Layer 2 of a small transformer language model trained on English Wikipedia (8 layers, counted from 0, width 128).
Take only the direct path to the model's output, skipping the later layers: a vector added to the residual stream pushes a token's score in proportion to its dot product with that token's output vector.

Output vectors of the tokens that the questions are about. A number n stands for (n - 500) times 0.0019.
"ing": 568 503 395 708 468 489 440 664 271 531 558 632 286 493 456 428 580 424 794 424 609 451 493 574 352 652 566 436 395 464 341 418 496 538 285 418 312 551 485 274 433 606 506 585 397 446 466 523 565 308 489 507 530 636 513 639 645 432 788 583 515 623 522 689 791 550 431 510 500 680 584 454 415 268 449 440 557 435 546 620 554 586 688 330 255 560 404 469 671 566 479 529 624 713 593 475 367 600 167 692 551 189 365 494 766 507 482 330 579 459 466 475 400 479 405 347 539 500 529 735 470 451 389 496 370 520 620 570
" /": 604 535 533 384 500 310 415 380 474 463 516 571 476 578 656 397 537 476 256 634 562 521 464 673 594 543 633 511 446 259 457 467 252 327 658 437 738 485 482 381 299 547 212 524 477 460 590 567 530 512 421 383 510 407 418 589 448 463 431 606 495 547 578 379 311 592 513 658 628 543 588 389 590 530 345 481 474 465 349 721 292 560 557 331 581 465 573 528 343 552 492 487 533 341 525 603 385 615 453 728 438 527 589 378 468 451 464 669 442 521 610 537 295 375 518 490 652 518 457 457 726 607 558 596 370 325 239 338
"ris": 472 504 530 417 589 405 716 577 476 542 374 214 556 756 566 607 550 478 562 533 202 517 556 591 500 312 496 348 582 634 372 594 492 496 470 466 401 571 307 306 500 342 443 929 712 587 550 358 530 472 508 357 390 691 639 470 521 500 369 531 390 477 656 604 284 421 580 371 218 580 540 511 757 653 558 406 696 573 638 785 195 659 653 675 492 488 306 538 477 345 452 558 521 245 472 515 874 203 540 508 375 550 425 567 420 519 511 581 528 620 619 504 535 805 621 477 267 463 523 536 551 493 485 664 629 525 270 570
"ich": 398 643 526 477 510 535 575 625 443 664 495 647 482 486 514 251 356 532 421 273 370 405 520 434 727 524 394 661 428 534 511 567 598 299 429 540 255 294 491 557 481 511 497 484 544 399 475 446 251 418 540 549 576 599 614 480 509 419 696 662 558 642 744 465 236 581 481 533 458 480 628 636 451 463 602 444 667 372 645 456 652 554 471 456 582 590 597 531 305 634 284 330 358 553 363 651 586 403 476 625 622 603 483 492 464 521 599 419 509 715 615 653 569 510 596 653 445 716 727 604 562 556 536 601 448 351 249 372
"oard": 873 504 734 549 332 428 641 331 493 423 424 325 479 750 739 352 588 660 408 461 356 466 573 237 405 673 260 577 730 761 446 414 567 524 541 484 625 343 657 406 336 433 588 422 625 267 488 290 601 415 484 479 365 600 297 293 786 525 769 383 317 607 613 561 621 373 465 512 466 179 327 545 472 454 355 523 211 443 457 520 481 414 405 597 439 537 699 643 383 636 283 778 495 418 520 328 550 441 428 473 515 571 350 658 435 480 557 534 627 530 568 384 551 342 667 450 178 558 545 583 545 293 753 584 378 585 430 398
"air": 771 596 599 397 442 250 619 519 507 478 395 425 430 636 527 604 555 439 436 290 357 530 558 492 270 626 428 434 384 698 542 390 528 817 668 537 279 540 419 500 590 476 414 518 539 703 427 385 533 711 427 550 370 509 564 423 531 619 619 589 643 563 451 690 399 615 326 690 492 459 551 537 467 751 421 347 750 402 561 852 345 766 579 631 512 613 444 413 316 518 266 713 459 566 500 408 587 397 536 464 507 579 471 352 371 507 555 466 578 655 488 612 557 463 728 571 544 629 727 654 668 500 639 647 675 507 534 797
"ics": 640 604 752 247 500 448 593 402 507 457 564 377 356 712 556 300 589 382 334 324 534 576 393 541 421 647 337 407 419 496 363 682 401 572 417 624 355 286 500 392 271 678 555 831 591 587 551 491 51 477 301 448 397 627 378 294 607 325 621 411 531 609 585 328 309 299 700 383 613 237 496 475 416 546 508 346 877 575 369 520 582 591 361 623 496 691 669 500 65 443 438 424 218 598 382 487 565 532 276 459 489 292 430 426 667 438 479 307 580 386 448 437 427 521 601 428 541 482 521 827 791 569 480 563 509 586 630 410
"arl": 432 396 702 508 654 484 739 161 537 526 298 379 592 586 653 331 765 609 539 522 303 458 288 416 415 198 421 530 645 608 343 317 620 500 653 443 546 253 321 489 579 378 649 677 613 584 493 221 556 392 519 536 635 622 542 565 697 642 512 438 278 597 418 342 408 440 666 641 392 423 386 523 474 509 473 393 538 402 581 669 317 569 675 473 426 588 344 587 259 313 571 737 445 431 401 627 590 341 585 529 507 570 515 374 370 528 402 723 595 520 548 547 524 435 677 551 655 575 743 573 532 463 452 731 575 583 330 500
"erson": 601 544 585 500 439 530 505 532 352 496 344 308 228 893 547 420 692 540 534 609 309 546 500 505 292 199 436 267 776 517 500 563 663 702 542 529 464 404 328 475 621 500 469 585 631 613 634 522 655 451 338 504 703 505 442 189 304 592 705 706 618 449 629 562 670 518 584 707 251 538 358 690 373 519 534 594 488 455 726 909 178 408 640 495 639 474 587 596 321 394 317 538 337 331 516 651 688 355 419 395 481 479 629 285 429 510 665 519 642 372 474 254 288 425 583 772 509 358 745 590 588 431 706 694 694 567 407 477
"s": 512 460 378 609 522 551 479 383 560 600 372 266 323 565 450 613 373 598 712 616 632 479 403 508 579 690 484 412 439 470 710 672 455 754 287 201 406 673 619 504 352 339 369 433 615 613 574 617 187 480 246 524 508 528 528 627 424 655 378 537 702 709 392 379 430 435 605 493 410 371 675 388 301 374 641 563 556 576 676 388 439 474 736 509 432 463 308 505 536 573 517 546 659 508 244 440 386 638 424 360 383 462 496 533 576 581 752 577 755 334 551 500 547 384 587 538 282 742 447 455 313 474 580 508 403 674 606 496
"ower": 612 572 684 628 325 522 671 458 475 417 323 296 253 493 779 335 590 694 599 397 329 598 595 473 165 685 481 488 469 486 509 386 527 775 631 514 399 523 373 496 360 594 450 517 447 529 567 439 620 455 614 522 526 692 536 606 533 428 600 510 465 486 515 610 324 617 380 774 485 478 285 624 500 496 344 524 457 546 203 483 280 514 411 458 450 664 450 604 445 434 332 486 381 648 147 493 560 665 446 418 430 409 358 437 149 526 507 507 641 508 649 449 533 461 756 449 531 629 529 466 521 319 555 589 434 419 655 543
"ious": 505 629 665 388 331 424 572 660 370 611 602 329 288 702 686 409 625 474 637 617 621 500 658 448 127 337 289 462 835 373 624 363 341 612 490 298 500 491 299 366 335 703 536 444 410 565 524 500 447 574 393 162 540 516 381 560 464 444 792 458 621 626 500 624 656 399 558 685 509 517 578 696 578 534 373 500 702 362 510 315 490 310 448 612 219 638 400 315 367 256 78 749 198 712 372 669 751 500 668 618 335 504 509 604 486 524 419 436 354 790 415 211 478 466 567 386 410 594 435 546 595 323 688 612 607 353 544 345
"ired": 628 504 491 403 388 411 641 534 478 374 312 359 449 554 726 557 755 727 688 551 195 604 722 282 642 706 491 486 838 525 463 686 319 622 550 399 544 469 422 496 580 692 399 781 496 500 553 591 312 581 731 500 609 809 496 290 695 439 657 395 615 496 429 435 598 672 567 654 432 541 586 355 381 573 455 386 407 513 777 471 690 553 262 269 652 581 580 651 403 448 364 541 278 600 525 602 568 292 698 455 785 396 670 441 655 357 520 402 369 800 475 525 483 657 549 401 594 380 656 500 476 440 571 654 529 366 286 588
"ren": 508 579 394 469 515 529 666 427 385 497 331 396 397 516 540 413 537 551 444 610 298 665 655 594 504 357 504 334 733 714 349 590 300 542 291 531 295 569 769 277 405 423 617 845 725 429 507 471 614 575 512 512 577 447 396 578 637 500 471 615 490 627 448 626 363 564 568 534 332 362 624 694 836 430 548 105 648 446 642 631 336 496 739 319 559 632 386 486 421 531 311 671 448 272 408 335 561 266 462 376 590 360 601 538 400 563 570 707 690 479 663 333 282 496 366 611 209 299 429 710 560 511 572 542 633 445 354 406
"olog": 798 863 819 296 488 621 531 564 592 435 545 467 588 708 706 476 769 419 447 519 434 526 492 614 559 368 256 433 569 553 533 468 335 542 371 544 653 355 418 360 493 496 646 471 772 508 669 470 433 362 404 487 620 569 438 417 703 596 596 618 500 650 443 468 693 531 508 659 646 468 500 536 288 433 602 572 623 445 387 529 421 412 524 604 462 665 375 706 158 492 518 857 349 509 247 568 388 191 415 509 745 337 456 529 517 490 476 459 416 458 621 338 281 663 663 545 500 701 452 362 598 293 724 547 541 372 666 483
"ome": 646 500 791 365 504 446 580 500 443 391 536 667 421 659 488 560 634 405 578 427 392 759 492 317 500 660 296 753 466 601 595 464 574 438 571 766 539 439 489 560 414 491 341 543 549 532 466 530 478 322 417 592 570 700 387 215 544 716 525 425 371 270 504 678 465 617 673 605 392 729 449 539 801 504 338 701 671 555 687 619 477 719 627 727 436 518 658 691 206 449 344 362 571 687 446 608 603 388 489 483 539 256 587 564 394 463 520 622 460 584 392 273 570 377 773 642 448 483 761 419 743 403 461 595 541 157 500 643
"ional": 533 469 418 518 540 348 734 577 431 477 426 630 462 709 425 569 568 295 654 478 495 567 432 500 495 575 292 475 662 569 642 319 30 548 637 337 386 380 487 117 436 840 217 289 675 450 517 549 654 732 455 343 877 656 479 419 534 441 633 585 496 366 579 495 545 638 645 611 562 404 249 644 587 475 338 546 854 519 190 451 389 482 426 683 812 646 320 321 440 500 164 828 546 439 280 587 577 755 637 570 544 402 323 379 703 475 729 234 366 596 519 227 392 288 420 556 455 540 482 744 758 393 372 589 528 487 417 396
"ife": 430 474 660 415 539 221 510 658 433 615 438 750 280 605 743 442 387 357 207 681 228 700 447 407 514 379 461 679 890 450 522 722 495 422 689 629 651 402 941 375 341 568 489 564 411 496 492 342 249 626 553 519 454 762 471 571 414 563 695 687 426 649 559 648 686 708 397 548 370 424 505 659 701 505 441 595 518 348 411 793 412 643 316 452 629 728 547 433 198 156 500 758 693 490 627 585 605 410 598 764 472 263 522 536 467 506 482 355 823 580 375 360 417 619 658 786 480 554 509 351 564 296 772 750 675 580 631 461
"ust": 620 290 521 321 631 552 555 407 368 500 485 286 408 535 563 542 532 383 480 430 415 465 681 704 299 792 193 704 558 488 656 728 550 390 572 360 620 496 265 572 607 550 579 595 640 347 400 312 603 389 564 540 677 505 566 466 468 244 480 572 453 708 398 539 575 454 474 300 667 542 395 530 509 406 426 282 428 172 768 414 180 595 356 581 492 526 646 603 595 362 390 330 445 513 80 657 722 651 436 421 534 372 341 669 698 512 534 609 448 492 468 488 413 421 614 314 433 392 604 564 590 455 452 685 587 583 373 326
"lege": 500 594 424 354 415 379 688 329 393 375 509 642 185 714 485 376 567 353 596 489 500 497 362 480 476 222 308 667 532 701 537 620 504 294 767 373 651 286 412 410 475 447 407 478 618 406 782 396 496 527 336 516 535 675 524 414 617 594 504 497 634 709 642 642 636 630 659 369 433 353 460 533 538 479 325 597 448 560 227 737 614 628 603 611 424 663 461 521 344 551 504 603 342 420 407 496 736 373 391 718 686 492 526 669 536 435 567 542 603 453 480 340 372 504 479 519 270 607 530 540 608 372 518 775 589 291 329 520
"atch": 757 475 648 781 536 489 614 602 409 365 390 552 646 746 741 445 445 669 523 376 290 537 547 344 496 578 512 618 421 574 437 631 639 652 744 496 791 556 319 361 527 512 358 683 567 533 479 402 393 434 602 527 405 742 453 304 436 607 653 569 482 552 613 299 460 468 549 713 454 588 624 449 583 398 221 590 373 407 406 496 496 518 626 461 492 637 555 469 565 575 420 396 537 365 491 625 594 521 503 516 471 429 238 582 481 489 717 378 393 615 344 530 447 536 694 745 280 572 611 744 658 325 521 701 632 365 282 452
"{": 591 597 702 327 480 414 508 515 482 491 531 341 529 782 536 528 581 697 461 320 386 696 360 542 405 496 466 616 567 416 599 366 432 573 596 462 557 409 519 458 510 553 554 632 536 448 809 256 531 689 435 572 654 508 437 421 487 472 792 664 557 430 457 480 481 482 733 362 460 344 309 418 434 430 493 550 769 581 520 380 593 434 628 586 467 481 295 480 599 466 161 514 619 438 440 479 508 644 439 739 543 511 558 567 515 455 408 436 414 427 778 472 439 713 840 563 542 322 535 516 541 433 577 642 393 451 364 414
"ures": 821 442 597 311 263 307 822 354 347 382 370 359 206 544 567 678 609 551 712 558 495 812 504 561 236 586 580 620 514 461 610 397 537 467 759 483 524 401 411 310 339 528 772 536 519 141 690 375 602 410 363 441 768 780 437 363 568 617 653 515 521 430 482 451 722 366 778 508 320 483 761 671 529 437 369 510 637 610 525 418 299 638 496 485 583 622 545 666 274 264 480 399 414 394 393 405 544 558 527 439 397 227 491 556 742 484 462 340 516 518 639 325 447 500 752 408 401 307 452 577 679 639 496 551 669 683 531 233
"osition": 583 497 456 625 426 575 648 412 392 463 343 390 556 606 773 576 654 560 552 510 319 779 514 422 333 356 367 496 562 460 376 707 601 573 592 486 492 398 480 310 500 476 426 432 638 414 729 392 581 327 618 403 522 702 487 422 467 565 500 628 613 482 552 319 496 348 317 650 391 565 196 468 447 544 347 456 582 569 601 761 333 525 602 538 688 566 308 536 453 542 450 442 500 633 451 565 741 493 478 378 462 489 496 665 428 491 723 713 635 515 429 394 474 507 829 650 500 496 373 598 661 563 705 725 704 558 398 484
"ier": 481 444 516 500 422 583 557 494 352 307 468 585 340 433 627 522 497 577 574 146 534 497 428 488 343 538 532 245 751 427 580 467 469 577 686 468 417 309 281 460 541 420 434 625 554 489 493 426 569 434 449 542 624 669 450 478 373 646 731 451 533 537 474 616 524 390 427 740 489 456 735 708 471 699 327 276 547 380 292 647 496 485 616 470 442 508 546 534 293 521 341 526 298 569 289 547 382 353 490 786 700 581 464 231 488 511 550 591 656 786 360 364 485 468 464 666 583 278 478 643 402 528 377 641 298 370 669 575
"\n\n": 584 446 336 486 629 572 546 567 611 295 492 688 278 624 343 660 542 726 475 456 622 475 407 640 515 312 474 380 365 440 534 410 459 523 261 559 613 538 305 493 370 413 322 550 636 357 578 403 469 399 521 417 550 500 487 596 529 124 609 584 529 616 557 428 492 482 507 564 703 580 404 603 617 442 310 477 369 415 219 603 452 417 616 356 786 505 621 537 471 669 564 380 566 345 491 549 449 393 567 587 666 581 476 721 522 453 541 461 541 201 359 764 543 534 577 676 561 417 517 574 597 612 634 507 493 428 384 617

Each question shows what one neuron of this layer's MLP adds at an activation of 1. A number n stands for (n - 500) times 0.00073.

n297: 500 512 390 457 685 376 579 591 486 530 519 596 580 539 615 431 565 539 504 367 552 537 414 539 489 447 434 724 538 534 539 552 523 534 392 567 507 649 531 508 506 588 520 469 252 450 539 479 454 588 585 502 371 427 462 523 632 594 516 381 330 721 505 528 450 545 580 513 437 464 514 391 454 498 487 436 487 500 534 504 433 498 522 507 578 467 458 435 539 586 350 574 460 440 559 507 540 519 426 519 494 561 524 560 478 437 427 530 498 400 412 477 517 328 506 550 447 626 406 513 489 578 500 624 506 654 479 516
Which two tokens does it push up most, strongest first? "oard", "ife"

n181: 415 558 484 476 432 551 568 507 473 442 529 346 470 746 450 430 495 396 500 670 598 401 495 451 428 632 202 460 507 537 716 566 522 441 508 540 588 431 611 541 485 484 503 456 481 526 516 490 529 487 401 712 424 570 469 570 682 537 579 514 543 524 658 520 567 497 441 350 500 382 665 430 500 525 407 460 403 573 436 579 561 577 575 445 612 513 457 491 570 503 589 412 448 408 651 397 536 532 467 633 502 461 530 571 366 488 522 517 520 597 430 532 562 414 427 309 569 712 544 562 526 374 325 582 479 402 533 569
Which two tokens does it push up most, strongest first? "lege", "oard"

n65: 480 485 535 393 553 555 474 321 597 602 508 622 710 322 488 546 439 411 427 375 487 521 585 389 336 441 538 376 434 435 431 506 542 613 563 522 340 521 497 379 456 562 777 384 300 541 540 411 440 686 598 497 333 468 287 664 407 463 438 627 308 649 622 410 503 482 431 609 669 508 399 374 597 550 477 584 433 430 428 506 538 527 550 497 420 646 495 539 582 350 494 512 534 698 520 576 429 576 463 467 549 471 472 489 440 409 567 608 352 434 478 455 581 553 421 523 537 375 341 480 705 274 485 336 394 576 527 527
Pushed up most: "ower"

n63: 525 597 441 488 422 609 522 362 517 577 543 462 419 404 503 530 667 606 313 350 381 524 417 577 430 517 521 510 503 404 457 503 355 479 490 636 353 444 393 556 558 452 484 439 690 487 576 311 606 413 695 547 486 458 481 598 252 489 431 596 621 561 503 350 251 471 645 372 284 481 687 490 577 413 445 360 597 445 525 577 290 507 779 315 647 500 527 384 714 400 510 714 476 503 466 514 360 731 600 571 578 500 528 580 455 535 554 633 587 542 479 361 709 732 366 367 385 432 580 677 594 547 608 526 575 566 562 540
Which two tokens does it push up most, strongest first? "ren", "ris"

n143: 515 351 564 462 500 571 604 488 646 749 529 629 532 599 573 422 500 414 522 451 466 606 662 471 420 392 497 545 419 575 589 484 675 514 505 615 608 466 497 451 469 452 485 340 450 704 585 481 607 579 379 466 450 602 466 447 550 551 582 630 615 473 604 461 461 559 576 638 448 519 527 587 536 517 424 289 633 546 512 505 536 544 393 529 565 378 462 355 478 492 407 604 527 452 447 481 453 541 638 466 568 497 411 413 385 202 580 374 429 405 512 672 576 464 612 562 487 531 538 534 559 451 566 632 427 544 533 685
Which two tokens does it push up most, strongest first? "air", "ional"

n113: 500 448 485 379 474 518 477 483 460 486 529 507 557 579 471 517 569 389 507 475 287 386 432 534 604 598 277 433 555 544 500 511 588 425 513 514 349 416 523 498 358 549 461 451 447 660 325 417 488 310 541 572 370 472 414 572 423 440 420 432 379 500 667 448 635 484 508 575 579 583 521 564 555 596 646 563 480 451 571 467 464 274 445 641 618 481 366 457 565 373 460 636 476 629 491 592 447 589 549 564 474 569 458 605 434 360 472 373 576 599 541 403 564 606 502 740 490 482 325 421 446 517 540 416 539 535 566 403
Which two tokens does it push up most, strongest first? "ife", "ious"

n121: 484 436 638 558 577 576 492 542 405 407 450 471 603 508 429 544 271 476 481 393 466 388 446 532 524 389 515 534 466 423 548 593 471 539 732 558 465 528 519 524 410 322 441 604 435 384 459 624 557 281 436 429 402 548 685 468 526 525 500 573 436 399 595 394 489 439 401 523 420 553 416 409 625 503 346 568 444 481 529 568 464 559 565 652 625 199 390 549 364 512 443 475 674 389 329 404 562 361 482 513 482 456 313 537 497 702 467 416 431 457 631 373 394 442 508 457 402 508 300 355 613 519 511 453 308 543 515 492
Pushed up most: "ris"

n226: 403 307 484 760 541 481 546 598 526 359 485 646 585 551 506 436 425 542 515 581 563 285 365 413 416 383 462 363 535 345 648 377 529 449 580 597 785 567 581 443 565 228 576 650 426 428 453 416 444 494 556 464 483 310 376 667 568 542 605 367 376 608 365 412 431 472 459 365 506 446 553 610 368 437 660 654 433 412 437 460 435 516 392 606 468 462 410 528 564 362 523 635 418 686 473 460 651 468 407 503 561 516 433 637 581 304 532 619 593 685 547 465 467 434 532 610 417 325 627 521 327 470 585 709 411 451 279 558
Pushed up most: "arl"

n164: 468 523 544 517 593 524 386 441 452 634 551 600 505 694 403 568 462 425 500 494 500 362 309 487 580 359 456 590 625 553 503 474 568 579 593 536 306 464 527 641 566 391 527 492 683 516 520 477 589 433 494 486 547 377 542 540 704 475 673 419 461 628 540 401 599 473 500 429 568 461 619 520 550 443 405 606 466 497 526 586 609 569 497 481 487 570 457 554 555 348 590 397 648 455 550 460 455 383 420 562 352 481 461 492 532 563 290 443 599 468 682 392 518 505 424 521 385 476 541 567 742 266 339 439 577 434 565 611
Pushed up most: "lege"

n180: 692 590 669 408 536 518 409 483 193 490 443 494 291 605 602 447 649 494 546 516 460 578 559 345 313 580 454 654 619 603 531 487 384 526 341 586 552 454 473 571 469 471 561 503 469 394 466 512 523 540 513 459 516 467 529 465 665 609 390 535 457 689 604 465 307 460 443 441 407 434 421 540 532 532 524 321 552 398 555 533 407 259 587 614 500 607 508 356 661 540 716 404 383 521 487 513 479 514 707 603 584 585 634 346 432 491 511 552 434 390 366 497 665 491 531 547 530 587 551 486 512 775 271 595 543 442 370 574
Pushed up most: "arl"

n146: 414 627 579 432 531 422 383 589 421 514 413 411 576 471 477 448 412 746 532 404 545 719 366 401 530 562 436 524 531 477 586 505 410 574 478 494 574 641 573 469 379 688 559 556 565 398 635 432 579 513 454 439 582 475 524 529 581 694 526 565 648 513 505 382 463 585 679 445 544 544 681 413 511 454 548 445 507 457 388 528 514 617 541 438 531 488 502 523 493 539 532 645 487 538 578 575 475 586 608 466 509 345 594 476 473 460 491 510 529 497 547 417 385 620 538 451 632 462 462 536 347 468 413 425 335 379 644 534
Pushed up most: "{"

n173: 511 554 455 552 440 584 448 382 494 545 655 522 446 578 474 363 354 652 530 524 422 521 411 465 419 422 402 588 500 356 558 527 426 509 550 456 530 587 753 556 624 557 526 308 575 639 420 489 542 430 509 699 417 518 551 491 351 640 506 659 370 621 515 541 530 586 660 508 456 511 530 477 482 549 418 657 437 692 489 550 447 532 406 480 583 476 392 503 607 277 582 497 346 561 451 648 572 701 692 470 723 517 448 551 332 407 649 476 335 442 497 549 470 460 391 461 617 542 412 657 474 434 518 411 467 607 505 413
Which of these tokens does it push down most? "ris"

n58: 641 409 569 569 523 421 712 549 325 651 560 316 461 465 532 468 497 541 525 506 462 396 629 432 331 415 385 548 621 423 368 322 399 525 450 494 547 526 600 622 484 440 604 292 541 557 557 402 438 494 479 432 488 522 411 548 308 584 561 360 412 545 617 588 563 699 560 580 317 516 446 429 429 396 460 611 395 303 407 565 460 453 684 427 452 493 476 395 605 644 560 529 419 590 532 596 500 457 388 489 450 563 536 451 469 277 381 671 382 441 529 342 563 595 551 514 624 557 433 503 603 514 783 471 370 522 482 430
Pushed up most: "ious"

n282: 541 626 574 544 557 355 508 652 474 535 385 667 511 480 618 395 615 560 543 409 509 620 497 629 428 413 393 664 389 485 561 366 424 677 517 404 481 353 520 483 460 589 431 556 595 588 737 462 442 334 583 620 433 314 517 418 576 559 606 521 577 606 521 446 500 577 385 563 484 398 577 491 628 314 449 248 448 472 611 720 601 312 455 422 492 593 487 494 382 608 497 469 364 475 532 399 724 550 363 438 474 508 462 422 597 456 383 403 603 533 573 656 476 398 489 434 403 427 642 554 520 500 368 452 580 500 435 520
Which of these tokens does it push down most? "s"

n71: 538 404 347 451 508 581 420 511 559 475 527 434 611 422 388 482 360 492 211 367 438 427 536 398 458 608 540 617 593 407 384 592 336 549 497 528 484 636 349 407 553 411 617 332 376 407 639 530 455 358 652 427 409 604 689 697 541 578 437 569 522 515 355 503 657 497 676 500 326 607 506 427 576 476 677 483 364 500 430 489 569 431 594 578 503 655 602 481 495 593 594 492 367 544 350 459 483 634 524 524 443 537 481 553 512 768 526 623 476 514 618 356 422 452 558 593 561 517 488 532 492 462 547 424 600 334 397 480
Pushed up most: "ust"

n125: 613 484 518 540 574 432 490 565 303 577 335 478 597 621 523 519 530 585 510 568 489 461 408 546 443 487 574 500 510 434 456 521 508 571 428 511 410 583 470 478 723 548 449 734 435 447 475 466 640 615 636 605 382 530 457 587 380 470 410 503 519 444 513 602 434 497 593 576 576 355 397 395 402 418 475 451 444 632 515 522 445 588 576 528 467 388 474 582 468 433 345 533 508 435 385 681 498 386 532 637 355 546 483 354 544 405 661 423 660 385 429 453 466 416 443 512 495 495 549 452 452 584 579 491 421 473 410 632
Which two tokens does it push up most, strongest first? "erson", "ris"

n117: 576 463 406 578 400 367 643 506 445 815 547 440 553 575 360 421 451 514 371 415 529 473 337 383 460 596 421 433 420 469 482 321 619 332 454 587 709 446 634 457 292 466 506 352 500 635 439 447 475 470 593 279 393 535 640 628 578 348 586 419 397 500 610 511 472 323 544 475 506 500 356 403 368 394 544 428 678 614 466 382 654 587 648 503 483 475 530 510 613 548 454 582 571 468 604 469 586 541 509 617 481 559 463 575 623 564 559 533 637 535 370 390 419 683 500 310 397 401 409 556 456 412 658 503 508 429 495 548
Pushed up most: "oard"

n214: 542 420 263 415 630 397 666 519 464 575 443 534 425 403 612 591 728 647 497 416 583 449 477 338 494 629 694 626 587 508 479 482 518 541 613 503 531 594 577 573 530 430 582 560 429 436 507 558 597 426 616 584 597 431 417 407 604 493 386 338 475 651 367 450 550 366 368 576 453 398 554 366 419 481 480 506 372 615 701 534 465 500 488 515 354 429 554 535 508 313 395 595 421 551 430 479 446 549 598 437 588 517 628 363 599 406 551 662 428 421 532 347 478 587 470 444 452 713 595 437 679 461 482 750 395 453 421 361
Which of these tokens does it push down most? "\n\n"

n103: 522 622 399 394 522 467 432 521 532 654 344 562 578 423 451 409 428 387 546 584 509 399 511 577 481 610 479 512 474 420 494 677 392 415 380 426 508 406 617 665 432 565 766 369 543 374 631 607 390 615 358 549 485 461 453 675 483 542 540 444 494 675 644 565 513 630 694 338 495 455 389 581 410 594 559 406 389 494 340 539 497 534 521 446 589 565 513 581 367 380 544 494 441 486 354 415 571 516 568 561 464 444 403 455 362 369 461 524 696 475 414 369 390 584 558 481 634 411 584 374 413 625 471 355 557 424 385 497
Which of these tokens does it push down most? "atch"

n137: 439 413 375 444 528 484 528 346 480 603 602 500 561 450 486 417 635 464 403 631 495 539 633 547 414 515 574 608 500 567 502 527 419 444 502 461 593 445 376 622 449 326 398 542 466 507 529 435 458 483 609 471 508 528 494 507 461 476 483 520 657 525 520 618 426 521 579 375 548 489 439 437 459 475 432 543 566 502 370 393 518 457 495 524 460 391 461 565 461 495 441 620 461 417 471 522 387 454 587 337 563 601 502 569 584 467 418 565 516 481 469 702 572 500 365 402 581 481 370 549 425 407 353 338 504 566 653 351
Pushed up most: "ust"

n316: 559 462 398 432 640 510 460 486 627 374 471 522 500 500 536 448 467 476 527 385 576 439 438 563 447 492 616 389 529 493 362 519 648 593 614 542 473 360 465 509 488 481 513 409 396 716 572 585 560 547 505 640 552 505 549 569 573 502 575 686 341 479 489 461 607 618 424 590 404 534 731 592 333 459 642 456 608 358 488 613 407 622 391 484 603 509 578 605 554 564 563 500 495 568 511 404 405 493 530 602 458 655 621 445 503 544 486 490 488 450 462 425 454 334 722 448 550 614 581 488 574 404 331 552 511 419 488 526
Which two tokens does it push up most, strongest first? "air", "ier"

n2: 610 398 500 596 334 544 580 481 366 542 521 505 569 470 422 562 573 384 502 532 423 379 362 630 468 329 409 423 500 516 594 500 526 406 459 535 402 409 606 588 491 409 435 424 348 460 396 635 553 523 403 523 436 473 643 407 418 444 530 345 600 394 326 510 486 430 520 433 443 458 508 610 615 457 661 401 479 587 384 422 521 533 543 364 491 506 544 390 689 543 636 465 544 383 440 388 611 546 463 401 440 480 366 570 380 600 438 434 517 556 511 551 638 408 470 464 551 416 516 562 433 430 482 503 553 450 403 389
Pushed up most: "ren"

n281: 331 357 505 436 487 516 458 454 508 297 459 607 490 538 643 638 529 420 513 590 664 586 497 431 439 566 398 433 626 512 337 551 601 296 624 405 526 343 562 577 515 477 495 366 475 538 340 410 513 420 480 528 529 419 607 567 337 507 603 597 527 480 514 586 332 693 684 586 588 482 551 553 607 634 379 528 554 538 629 489 465 660 587 473 475 497 520 533 341 565 430 379 602 479 381 413 600 540 395 487 585 508 563 528 538 789 371 428 541 436 370 407 670 484 417 398 405 548 477 438 538 375 517 494 572 516 480 472
Which of these tokens does it push down most? "olog"

n300: 596 607 440 453 585 600 580 429 385 462 509 580 417 549 601 451 612 410 458 484 431 555 519 530 426 321 537 553 532 465 522 635 593 409 509 309 388 404 524 477 579 569 461 577 591 483 494 477 543 468 538 475 411 563 393 578 569 348 624 314 619 538 508 379 537 517 459 574 679 635 485 555 269 456 536 547 440 640 452 519 572 480 541 480 579 420 473 484 388 590 497 401 422 500 521 409 592 525 475 576 598 548 446 447 557 564 502 601 622 438 578 628 523 507 437 472 448 483 526 415 563 395 362 698 521 586 458 493
Which two tokens does it push up most, strongest first? "lege", "osition"

n94: 471 658 622 458 473 653 532 600 641 497 600 632 625 624 439 465 626 555 510 657 563 542 534 671 623 451 526 441 452 483 597 600 666 412 542 416 581 550 441 524 503 546 434 522 500 584 557 490 558 494 414 410 456 345 633 446 536 684 568 546 586 579 489 542 570 454 492 492 445 557 466 617 418 412 297 589 487 627 528 398 469 458 378 403 319 576 414 527 637 298 554 316 560 436 535 483 407 414 532 536 447 321 429 667 392 403 523 268 510 684 485 553 508 492 403 471 646 541 543 474 541 629 492 436 490 534 440 436
Which of these tokens does it push down most? "ren"

n57: 456 420 568 602 386 503 492 403 452 779 454 539 521 470 539 543 521 490 521 590 632 645 579 438 729 480 465 576 708 539 533 543 444 579 373 429 557 591 589 367 487 537 385 613 608 403 607 467 391 633 298 542 634 515 464 421 317 468 418 626 610 542 469 534 528 530 444 495 419 354 469 464 285 577 390 525 404 600 368 556 497 456 552 695 477 682 573 446 503 618 506 478 630 609 427 562 471 442 329 549 610 524 550 411 332 454 600 456 547 473 427 585 500 584 594 503 635 559 388 464 411 560 508 427 483 547 559 613
Which two tokens does it push up most, strongest first? "s", "ife"

n208: 363 421 455 429 465 487 331 394 367 437 583 453 438 524 440 463 416 413 648 589 441 376 404 490 629 480 564 666 515 438 445 489 494 419 497 462 418 579 516 611 448 717 551 428 312 626 170 510 547 385 503 611 566 584 634 494 497 576 689 376 474 520 369 585 531 360 593 465 448 439 634 450 382 518 612 538 431 372 383 461 535 533 569 609 400 425 597 515 541 594 508 673 500 600 477 455 409 490 396 574 426 703 518 460 532 824 431 457 546 576 614 459 492 500 480 578 550 561 403 469 455 500 583 482 616 441 544 448
Which of these tokens does it push down most? "osition"

n10: 409 492 529 584 463 443 602 544 405 605 599 422 325 545 418 505 320 275 438 391 512 538 500 562 567 489 574 346 549 549 447 354 443 340 426 457 445 612 622 516 485 495 413 495 572 651 574 661 434 610 525 392 503 598 537 359 594 555 624 472 589 424 514 513 495 526 565 498 422 597 535 524 402 390 490 505 490 443 363 426 488 439 626 458 409 494 556 427 503 480 468 505 585 410 622 623 548 692 602 398 423 560 543 470 623 504 522 488 537 590 742 452 545 573 473 556 482 440 269 677 401 581 519 447 488 563 474 593
Pushed up most: "ional"